Layer 6 of a small transformer language model trained on English Wikipedia (15 layers, counted from 0, width 128).
A neuron's activation on a vector x is GELU(weights . x + bias), where the dot is the dot product.

Input weights of the MLP neurons that the questions are about. A number n stands for n times 0.0018.
n123 (bias -0.020): -31 178 -120 -71 -30 -37 -28 -22 -34 -39 -66 93 -21 -257 48 8 187 98 -31 -69 -261 -204 -40 74 -13 -54 -56 -54 13 56 274 104 14 -282 -111 -269 -383 -9 -59 343 -129 4 215 -135 446 31 162 214 -320 -61 50 30 74 -74 -166 -157 51 114 72 -148 13 -180 -135 231 -39 96 17 114 67 144 -18 -99 60 97 -52 -52 168 -151 -213 56 -13 -249 192 67 64 -8 13 161 -115 144 -106 69 -127 80 -68 -108 -70 -225 248 -183 279 -33 -137 34 95 177 58 132 -150 -138 156 -162 -49 232 -140 196 128 -39 204 -37 -277 153 -9 -61 18 -45 119 17
n126 (bias -0.025): 32 -210 -94 18 -102 -136 -74 201 -202 -46 94 -127 -64 212 39 -320 4 242 -47 -153 251 173 186 19 -23 -136 -134 146 125 -65 -14 84 -72 -4 -98 94 124 115 -82 -165 -8 64 11 -156 8 109 -155 20 116 112 198 119 -8 -157 66 -153 23 -34 19 -131 -136 -222 63 -212 -80 111 49 105 24 -12 153 126 0 27 91 54 59 -58 177 11 143 50 23 -39 120 -81 142 198 196 58 31 231 -75 -50 -60 -341 22 15 38 -64 15 -164 177 -238 34 -22 -94 8 144 -82 100 -151 -36 -27 -196 58 135 -58 -20 -175 85 271 -134 104 -196 -293 49 -7
n322 (bias -0.014): -99 167 -143 48 205 -133 114 -25 284 14 -22 -49 53 226 189 52 0 -113 4 21 44 137 -235 126 11 -7 -64 -116 -99 -89 136 -75 -15 42 30 -98 -136 282 142 -110 99 -21 -66 7 -25 -44 -120 -118 -181 -169 -51 47 -50 -17 -14 -61 53 17 0 -101 -134 -83 69 -75 -110 89 -88 -47 -11 -177 109 -107 277 29 -4 -82 -33 -37 50 -71 -91 -43 43 -37 187 -358 129 171 0 -115 128 -113 3 -109 -24 -54 276 107 -25 14 -165 -105 -86 120 -121 66 -143 -83 100 76 268 -242 127 174 63 29 -46 -118 45 85 287 -22 -4 -61 15 -22 -32 138
n366 (bias -0.015): -122 157 -65 -20 92 -154 -113 13 277 34 82 -107 120 160 -77 -111 95 175 -262 126 -130 53 22 77 -13 -97 47 161 -163 152 126 -22 -106 -117 64 26 -56 -104 132 -152 -134 -174 -144 -44 63 47 -57 35 -175 -98 247 284 -30 -201 -213 -197 109 -25 129 168 125 192 -398 -26 71 -98 -183 -235 13 -247 -194 -72 21 -335 105 -148 78 -156 -55 167 133 98 340 44 -50 101 -105 -41 -264 68 -43 0 -66 106 236 144 32 -203 104 17 -212 149 73 233 -21 328 0 204 -65 -90 8 -73 91 -126 120 94 114 -127 -35 -16 -131 47 29 -170 -22 -9 154 -28
n449 (bias -0.001): 96 29 -483 83 -163 -132 92 -87 171 94 31 -153 40 23 -42 -44 176 -41 -212 11 -57 -29 100 158 -30 133 -101 86 -204 -7 35 -102 -31 -118 206 69 182 220 -87 -123 -111 -198 -182 163 -70 -153 36 116 -87 87 -204 -60 -121 82 75 239 219 -84 -195 113 22 58 142 -34 -82 65 96 57 -73 -30 -77 -41 11 -4 89 90 142 49 -80 -211 -84 200 -23 46 45 211 243 40 -15 -106 -34 -11 18 156 18 -22 -226 217 -92 -151 169 -221 -25 -133 41 -102 61 -138 -87 7 -15 -8 157 59 -4 94 45 116 -23 32 29 -30 235 -94 54 -239 74 -4
n460 (bias -0.012): -26 -105 123 -64 -37 262 151 -59 338 29 -42 -198 184 115 -42 56 -159 152 34 -99 -85 92 137 17 -62 64 253 222 29 141 35 -74 -61 -209 0 -76 28 27 -53 158 -234 -158 97 -55 242 -254 -76 -26 134 -230 -36 -129 -96 122 184 -225 366 138 -29 8 144 -161 117 -138 -29 -64 -336 -247 -34 50 42 -108 -74 -131 62 8 128 -20 104 86 33 -138 155 -4 57 -147 4 195 17 -8 -144 -62 -171 -196 33 17 -47 -33 -57 212 4 150 172 -29 21 60 21 -214 80 -52 87 172 140 223 73 -226 -15 -179 126 83 -40 -353 58 92 -268 163 -135 12
n513 (bias -0.006): -7 18 -26 114 14 -141 61 -73 21 4 22 28 -181 -4 -66 217 191 188 -245 -61 -77 59 -74 -94 122 28 -79 93 118 54 -54 -30 -75 50 181 22 -113 -108 -207 -196 -46 28 -105 -106 114 -22 28 186 22 -156 148 162 -152 58 196 -117 132 -32 39 27 -28 111 14 -54 -71 -232 99 7 204 -55 41 101 32 168 -197 -126 55 -99 -283 -57 11 65 105 104 40 41 56 18 -59 89 96 -46 166 -43 -63 115 -58 58 32 -308 -36 -117 -232 142 -57 63 380 0 174 -49 -79 -186 -232 -32 -18 127 127 -65 15 69 206 4 -7 196 -74 -167 -25 94
n553 (bias -0.004): 36 -17 179 -205 202 -33 195 57 225 70 -231 47 -146 138 44 -17 107 -116 -85 182 9 264 144 -259 22 159 -283 -191 30 -174 -105 287 46 -129 -116 115 -129 -102 -59 13 -108 -30 -204 -91 185 182 -159 112 172 -202 -4 -70 -22 -75 -237 75 -43 209 154 -58 17 223 207 -66 -177 105 -125 79 -153 -189 -76 78 377 -142 -74 157 62 -29 56 26 167 -92 -92 9 -44 4 -108 4 138 190 13 43 85 28 200 187 -49 -122 -241 56 -171 0 38 -137 108 -110 94 60 -361 -131 174 -296 -8 39 94 44 -65 -305 32 307 253 93 -56 -4 -205 -67 -21 -63
n568 (bias -0.016): 37 25 111 62 225 86 -308 142 -54 174 -66 -28 18 -48 81 -228 -35 85 -63 162 -107 -14 -271 -80 18 42 -97 -79 -18 -79 91 57 -4 -7 -106 -96 -89 -42 -228 -122 64 25 -25 85 -4 184 -45 -33 241 76 149 14 178 3 -156 21 71 18 -18 58 -146 122 18 178 -82 24 -149 -44 -56 135 89 0 61 -51 143 140 44 58 7 -64 110 11 240 175 153 90 -168 63 89 246 -159 -36 7 -37 134 115 44 155 -82 -241 -65 31 42 -39 111 -231 151 -4 122 -210 54 -245 128 147 -43 -123 -120 -79 0 -52 -164 -22 -223 -309 -155 11 -25 -125
n589 (bias -0.027): -134 142 53 -5 -236 119 -360 -68 -52 -89 101 -223 66 -37 -37 -25 -25 410 -134 73 127 -90 91 79 -68 -394 182 99 257 0 -24 -76 -5 -72 -30 371 -193 -72 -35 123 108 -219 -147 138 -82 -138 85 252 174 78 -129 -323 89 15 -26 -183 -288 25 66 261 159 85 25 31 119 125 -169 0 -27 215 -80 -332 -41 -259 268 -62 -170 152 183 98 -173 5 -120 -332 -139 179 -21 330 133 108 -309 355 -255 -173 234 -140 -54 260 -272 128 136 -352 95 87 145 -151 255 197 105 -71 -250 126 -49 -165 -112 115 207 328 71 -233 -66 194 -161 147 -85 64 92 -150
n644 (bias -0.005): -202 23 70 -125 -24 -13 40 -10 85 3 -140 50 37 -109 14 -33 -91 34 -71 -21 207 192 -78 28 38 96 79 69 -48 -226 -166 11 -29 -3 26 -10 -16 103 50 -64 88 20 -134 -214 3 -88 20 -50 -184 59 -62 -7 187 29 -100 39 31 -222 -34 169 71 66 -73 128 -75 -265 24 -52 290 -232 53 10 -3 -14 65 -110 -218 65 -35 -71 -104 55 307 -187 -192 -7 103 87 -106 -104 42 88 -54 41 77 130 19 120 169 64 173 141 -30 -102 44 163 -204 -159 -23 -27 316 -73 183 -123 34 69 -111 14 -122 -69 -87 139 3 73 162 -142 17 103
n740 (bias -0.020): -92 33 -131 74 38 441 41 181 25 73 -209 -129 55 -13 39 -17 -29 59 119 64 -13 103 -75 34 196 -283 -115 49 -51 -247 -44 -174 63 181 182 30 -12 137 174 -4 139 -263 158 -222 63 -44 -168 22 26 245 16 9 -159 -240 332 -191 55 -209 -67 -28 198 -281 -8 -56 191 -33 109 4 -123 159 39 153 -85 91 110 -30 44 -197 115 42 -25 -60 -43 119 -24 -179 57 54 118 16 -127 224 0 -36 -138 0 -177 316 193 -80 77 -41 57 -122 106 25 153 -166 -4 -186 -132 -104 28 -76 -285 138 206 -184 205 -142 108 0 -102 155 -240 -176 -264 58

Each question shows a token from some text and the vector x that enters the MLP there. A number n stands for n times 0.0078.

"ab": 171 -264 84 0 -211 186 17 -186 -78 -39 208 87 -21 -108 -178 -191 -129 -280 146 3 29 46 -121 -157 152 -18 -106 150 -63 34 -47 -10 142 17 -180 -83 0 -7 19 -166 -178 64 -43 -134 -25 -52 -3 -3 -69 143 -92 19 -215 -24 -73 174 222 41 -77 -12 197 9 -43 59 371 14 24 57 364 120 69 154 124 -61 84 -146 327 -37 -8 65 -52 53 -154 80 54 -48 -149 374 -103 -122 -8 -141 187 115 -245 185 -53 -242 -166 76 -174 -16 -49 175 -133 -246 -230 189 -105 38 28 -145 53 115 -23 120 -159 235 38 -115 -142 -64 185 128 167 -51 19 20
Which neuron lights up most? n449

"oot": 170 -278 91 12 -188 104 48 -52 -144 60 178 99 11 -48 -226 42 -213 -186 144 -21 109 28 -71 -165 38 -3 26 5 -179 161 -177 21 90 24 -129 -77 -57 45 -31 -139 -130 186 42 -100 25 -54 -48 5 -22 317 -104 27 -236 94 -207 30 208 5 1 -42 250 40 -132 -44 332 -39 66 9 362 89 156 107 46 20 -1 25 291 84 -138 -87 -51 14 -238 38 -134 -7 -132 306 -60 111 -41 -75 61 64 -175 352 57 -101 -299 112 -206 40 14 -61 -217 -73 -323 131 -18 -109 -71 -147 19 68 -189 98 -123 203 51 25 -134 29 205 39 194 -91 42 34
Which neuron lights up most? n644

"U": 91 -295 -17 -13 -106 123 44 -88 -60 -146 187 81 -61 53 -222 54 8 -121 126 -32 64 55 -166 -87 39 -143 -155 134 -27 65 -175 -41 196 2 -126 -172 -43 89 10 -148 -86 78 -49 -170 -25 -69 -63 -41 29 221 26 11 -158 201 -87 19 248 -163 -87 68 287 109 -212 -71 323 50 -36 14 403 -46 132 -28 79 -38 55 -167 185 111 25 11 -110 105 -146 -37 -17 95 -70 221 81 -52 -57 -58 43 49 8 208 39 -133 -287 88 -279 40 -76 88 -224 -138 -288 201 -5 -24 6 -140 -101 208 1 68 -164 352 331 -33 -237 -117 226 -86 74 -125 144 102
Which three neurons fire most, strongest first? n644, n366, n449

" cons": 20 -250 96 151 -185 92 43 -33 -100 21 260 110 -6 10 -53 71 6 -214 133 60 6 93 -233 -233 147 -165 -70 7 -70 130 -196 57 169 27 -55 -71 79 57 4 -57 -80 87 -216 -252 -18 -78 -120 -14 -143 31 -68 57 -176 102 -1 -185 137 -44 -17 52 260 75 -56 -1 339 56 94 66 459 -27 95 -83 66 -5 68 -182 271 88 34 105 -99 68 -219 -83 -39 12 -130 203 37 -46 -83 -115 147 135 -167 257 28 -153 -285 43 -249 54 42 -34 -342 -255 -81 180 -61 -19 158 -211 -68 185 33 49 -25 202 62 -146 -191 -30 106 43 23 37 28 214
Which three neurons fire most, strongest first? n513, n644, n322

"ar": 176 -153 135 45 -278 189 35 1 -198 -109 279 46 -18 -52 -175 4 38 -273 63 -22 -2 -8 -100 -207 96 -153 -67 15 -112 126 -50 216 222 -9 -188 -132 5 -56 -52 -129 -93 95 -7 -36 -23 13 23 -90 -96 172 -140 -23 -334 12 -101 -33 221 -117 -153 23 248 -126 -40 14 311 2 -61 5 318 57 144 151 79 -105 131 13 249 123 -1 187 -2 61 -113 32 96 -45 38 253 28 -59 -282 -213 44 131 -137 236 -48 -195 -197 58 -224 -19 19 102 -149 -305 -179 202 70 -50 82 -166 -27 183 84 90 1 237 125 -173 -143 -141 183 156 148 -45 8 -82
Which neuron lights up most? n460

" per": 14 -276 90 44 -198 -44 13 -93 -39 -22 181 32 37 59 -89 -39 -92 -253 153 12 61 -17 -220 -209 207 -117 -28 -100 -118 176 -26 34 264 -65 -106 -114 -50 87 -72 -195 -87 137 -62 -212 213 -62 -79 -114 -33 -38 -62 99 -229 -46 68 81 122 -78 -117 73 242 -3 -98 -12 338 89 48 79 290 -1 225 -2 81 -63 115 30 276 248 40 111 65 30 -207 -35 43 -43 -125 337 12 -113 -141 -137 96 106 -155 267 11 -54 -229 157 -162 106 -36 52 -416 -198 -96 202 -106 -109 12 -146 -121 121 6 4 -140 247 -2 -24 -88 -76 9 105 115 49 161 -54
The two highest activations, in order: n322, n460

" in": -67 -250 69 56 -167 94 40 -74 -209 -3 282 -8 -80 16 -169 -96 10 -234 166 -79 77 -27 -152 -197 216 -95 -11 -83 -67 58 -64 160 153 21 -136 -76 -9 -28 59 -201 23 165 -37 -222 43 31 -37 -39 48 -14 -54 67 -165 57 -67 -8 245 -69 -34 56 253 43 -139 -177 347 16 50 138 293 -59 154 81 30 18 82 -127 276 115 24 38 -65 31 -265 -42 44 -70 -158 329 21 -31 -171 -134 67 118 -137 250 -113 56 -161 136 -285 25 61 -25 -298 -164 -16 190 22 -93 106 -159 -72 191 -46 53 -156 300 121 -109 -256 -114 183 97 84 4 140 -62
The most active neuron and its activation: n126, at about 0.18

" of": 18 -324 126 -53 -265 130 108 59 -193 5 342 -20 -73 67 -86 -211 16 -111 218 -30 51 -28 -136 -155 130 -124 -56 3 -210 115 -115 8 153 31 -48 -69 48 23 84 -199 3 117 -95 -190 4 -3 -91 -84 140 13 -106 59 -130 122 -124 -6 208 -74 -60 152 287 -55 -49 -115 362 -52 59 58 274 -46 139 100 -6 -26 86 -124 327 56 112 29 -85 -27 -182 66 101 -89 -83 271 24 73 -108 -117 16 124 -174 221 0 40 -235 116 -328 -36 -40 59 -279 -54 -33 61 -44 -96 148 -145 -211 100 -97 99 -156 222 60 -25 -243 -36 203 107 72 -28 -2 76
The two highest activations, in order: n126, n740

"uc": 111 -148 38 -22 -170 158 -22 85 -131 10 193 260 74 -60 -254 22 -132 -229 152 -118 -93 45 -195 -186 114 -65 20 -21 -24 110 -83 254 264 -1 -181 -175 -32 0 -4 -103 34 188 -141 -109 -63 -110 -98 34 -49 191 -117 144 -143 -73 -70 -40 159 -83 69 -64 242 -68 -164 64 313 44 66 91 274 156 35 19 141 -58 5 -149 320 41 41 124 18 5 -85 5 6 114 -114 245 45 -2 -117 -175 129 94 -199 210 35 -278 -280 148 -235 153 -105 -35 -273 -302 -205 126 -26 40 -12 -163 -42 162 15 52 -67 248 109 -83 -279 -40 65 -18 162 -49 57 92
The most active neuron and its activation: n123, at about 1.6

"y": 30 -263 -18 -62 -88 164 55 69 -63 185 250 8 -59 87 -148 19 61 -207 183 21 -20 71 -372 -172 140 -192 -22 18 -160 136 -185 106 107 -41 -176 -128 -54 103 32 -41 -90 115 -18 -100 -10 -160 -17 -7 -51 231 -82 79 -237 83 -73 -12 180 -177 -112 -16 315 22 -54 -35 246 86 107 -76 221 39 53 132 99 -43 149 -21 244 93 89 10 -150 115 -161 96 125 -26 -167 276 37 -8 -306 -124 122 5 -117 299 -33 -119 -275 179 -207 89 115 24 -277 -201 -186 117 -123 3 106 -157 -143 105 7 57 -179 288 126 -81 -130 15 6 -18 63 -31 133 -64
The two highest activations, in order: n568, n740

" more": 153 -316 38 122 -153 141 69 39 13 9 113 -34 110 -9 -75 -10 -238 -148 237 -46 -161 137 -28 -245 110 -151 -62 -25 -103 96 -169 189 297 -73 -97 -71 38 25 -18 -169 -18 115 -123 -185 54 43 -91 -29 -14 119 -169 90 -207 -47 -198 -67 246 -74 -96 56 227 51 -69 -129 289 152 9 -24 330 100 165 30 104 -49 88 37 311 179 -143 -11 -4 48 -235 89 60 -80 -85 227 37 13 -133 -73 -50 178 -159 245 -88 -13 -271 160 -331 -21 76 -60 -273 -228 -114 77 -149 -44 89 -165 -16 81 -105 101 -64 151 188 -66 -82 6 169 116 -5 116 -37 -20
The most active neuron and its activation: n553, at about 3.5

"r": 188 -198 287 23 -198 99 61 -104 -115 14 361 82 -43 -71 -162 -34 -37 -237 145 -43 -79 5 -71 -38 100 -148 -184 34 -91 -39 -157 4 202 43 -15 -126 -94 -99 -24 -187 -125 148 28 -41 24 -43 -28 22 -86 170 -59 -2 -279 51 -81 68 215 -21 -97 -109 251 -126 43 -157 348 -63 46 16 351 157 153 37 64 23 94 -142 320 -20 -1 129 -59 50 -150 -37 2 -104 -66 249 -36 54 -140 -93 60 -9 -123 320 15 -150 -122 110 -210 -13 -115 70 -229 -203 -264 212 -14 20 55 -204 -92 110 -30 135 -88 207 14 -60 -126 -103 84 161 229 -35 139 70
Which neuron lights up most? n513

" She": 21 -180 46 -151 -82 106 20 11 -213 79 250 -9 -24 99 -148 -71 109 -219 158 -46 45 -3 -163 -148 71 -90 -223 -53 15 -84 -159 28 145 -39 -128 -43 73 65 19 -83 -80 53 -1 -226 104 -141 -100 -95 73 77 -57 -51 -232 166 -37 4 219 -50 -90 -78 258 -26 -266 -74 340 71 -37 94 348 -26 90 40 220 68 -15 35 257 121 142 37 -41 47 -208 4 61 19 -147 162 -33 7 -53 -143 135 80 -135 210 -44 15 -369 94 -260 139 -10 117 -294 -164 -268 326 -54 13 91 -137 -120 78 22 211 -95 277 132 -31 -261 -46 134 -2 81 109 41 86
The most active neuron and its activation: n553, at about 0.79

" to": -7 -284 41 65 -147 141 11 -41 -117 133 264 -60 -56 -51 -66 -63 -38 -176 216 16 11 79 -92 -120 82 -163 -46 -15 -68 74 -130 137 207 -1 -190 -147 -101 -16 -12 -142 -9 105 36 -239 41 -146 101 21 99 -14 -51 53 -119 173 -12 79 244 41 -11 -11 184 44 -123 -26 245 82 126 44 250 -8 149 6 55 13 90 -106 289 153 91 13 -82 25 -204 -19 -16 3 -93 285 -99 -66 -233 -256 31 121 -181 290 3 -11 -301 69 -332 -20 -54 54 -328 -141 -24 137 -12 -156 178 -171 -195 208 31 49 -124 314 170 -166 -214 -39 180 -26 165 19 -14 -13
The most active neuron and its activation: n568, at about 0.48

"e": 126 -150 158 85 -225 205 37 23 -297 0 220 14 -74 51 -80 -5 -131 -126 202 18 -101 20 -271 -123 42 -202 -71 -38 -153 5 -79 105 253 43 -138 -44 -21 -40 44 -7 -112 127 69 -117 -126 -87 -29 48 -120 124 -85 51 -229 16 -131 5 150 -39 -62 -58 309 -19 -46 38 217 116 55 40 271 138 122 59 71 10 39 -67 405 196 113 61 -37 59 -110 18 59 -50 -118 358 15 29 -189 -162 -53 50 -73 283 -49 -83 -183 172 -286 41 -76 133 -267 -230 -220 160 -125 -43 50 -119 -90 184 -183 72 -123 58 -39 -146 -243 -26 131 115 107 87 68 12
The two highest activations, in order: n123, n568

"b": 90 -180 89 -41 -112 141 43 -129 -244 -11 297 161 19 18 -122 -74 -137 -301 172 37 132 -23 -37 33 131 -127 -65 82 -57 100 -178 -100 170 -116 -177 -84 -5 40 106 -146 -107 159 -71 -96 10 -144 -77 40 -5 47 -90 -38 -285 125 -117 204 104 -126 -54 -48 228 -19 9 -177 262 -51 -27 -26 411 -9 16 113 38 -107 6 -75 194 22 76 -46 -88 71 -138 180 124 -34 -70 332 -26 -49 27 -131 115 46 -122 199 -66 -66 -307 227 -294 65 -14 142 -242 -126 -219 201 -51 -1 -89 -238 -61 153 -27 102 -99 264 110 -29 -69 -5 244 99 232 -220 20 44
The two highest activations, in order: n449, n322

"al": -46 -175 173 74 -189 178 98 -89 -97 105 228 66 15 -16 -115 12 -253 -165 145 -18 -98 39 -70 -173 126 -118 -76 38 -100 17 -156 81 252 -14 -127 -186 -82 61 -58 -16 -11 140 -66 24 95 -162 62 -164 -32 287 -156 27 -141 14 -130 90 124 -128 -157 -32 260 -60 -80 50 260 -31 21 -45 320 118 196 45 8 -78 98 -69 285 92 5 75 -113 11 -224 39 94 -110 -158 368 39 87 -283 -51 69 33 -215 282 -3 -65 -97 198 -317 34 -20 41 -256 -90 -156 147 -181 -52 179 -193 -47 146 -115 115 -210 204 75 -118 -180 5 150 76 147 45 39 -2
Which three neurons fire most, strongest first? n460, n644, n123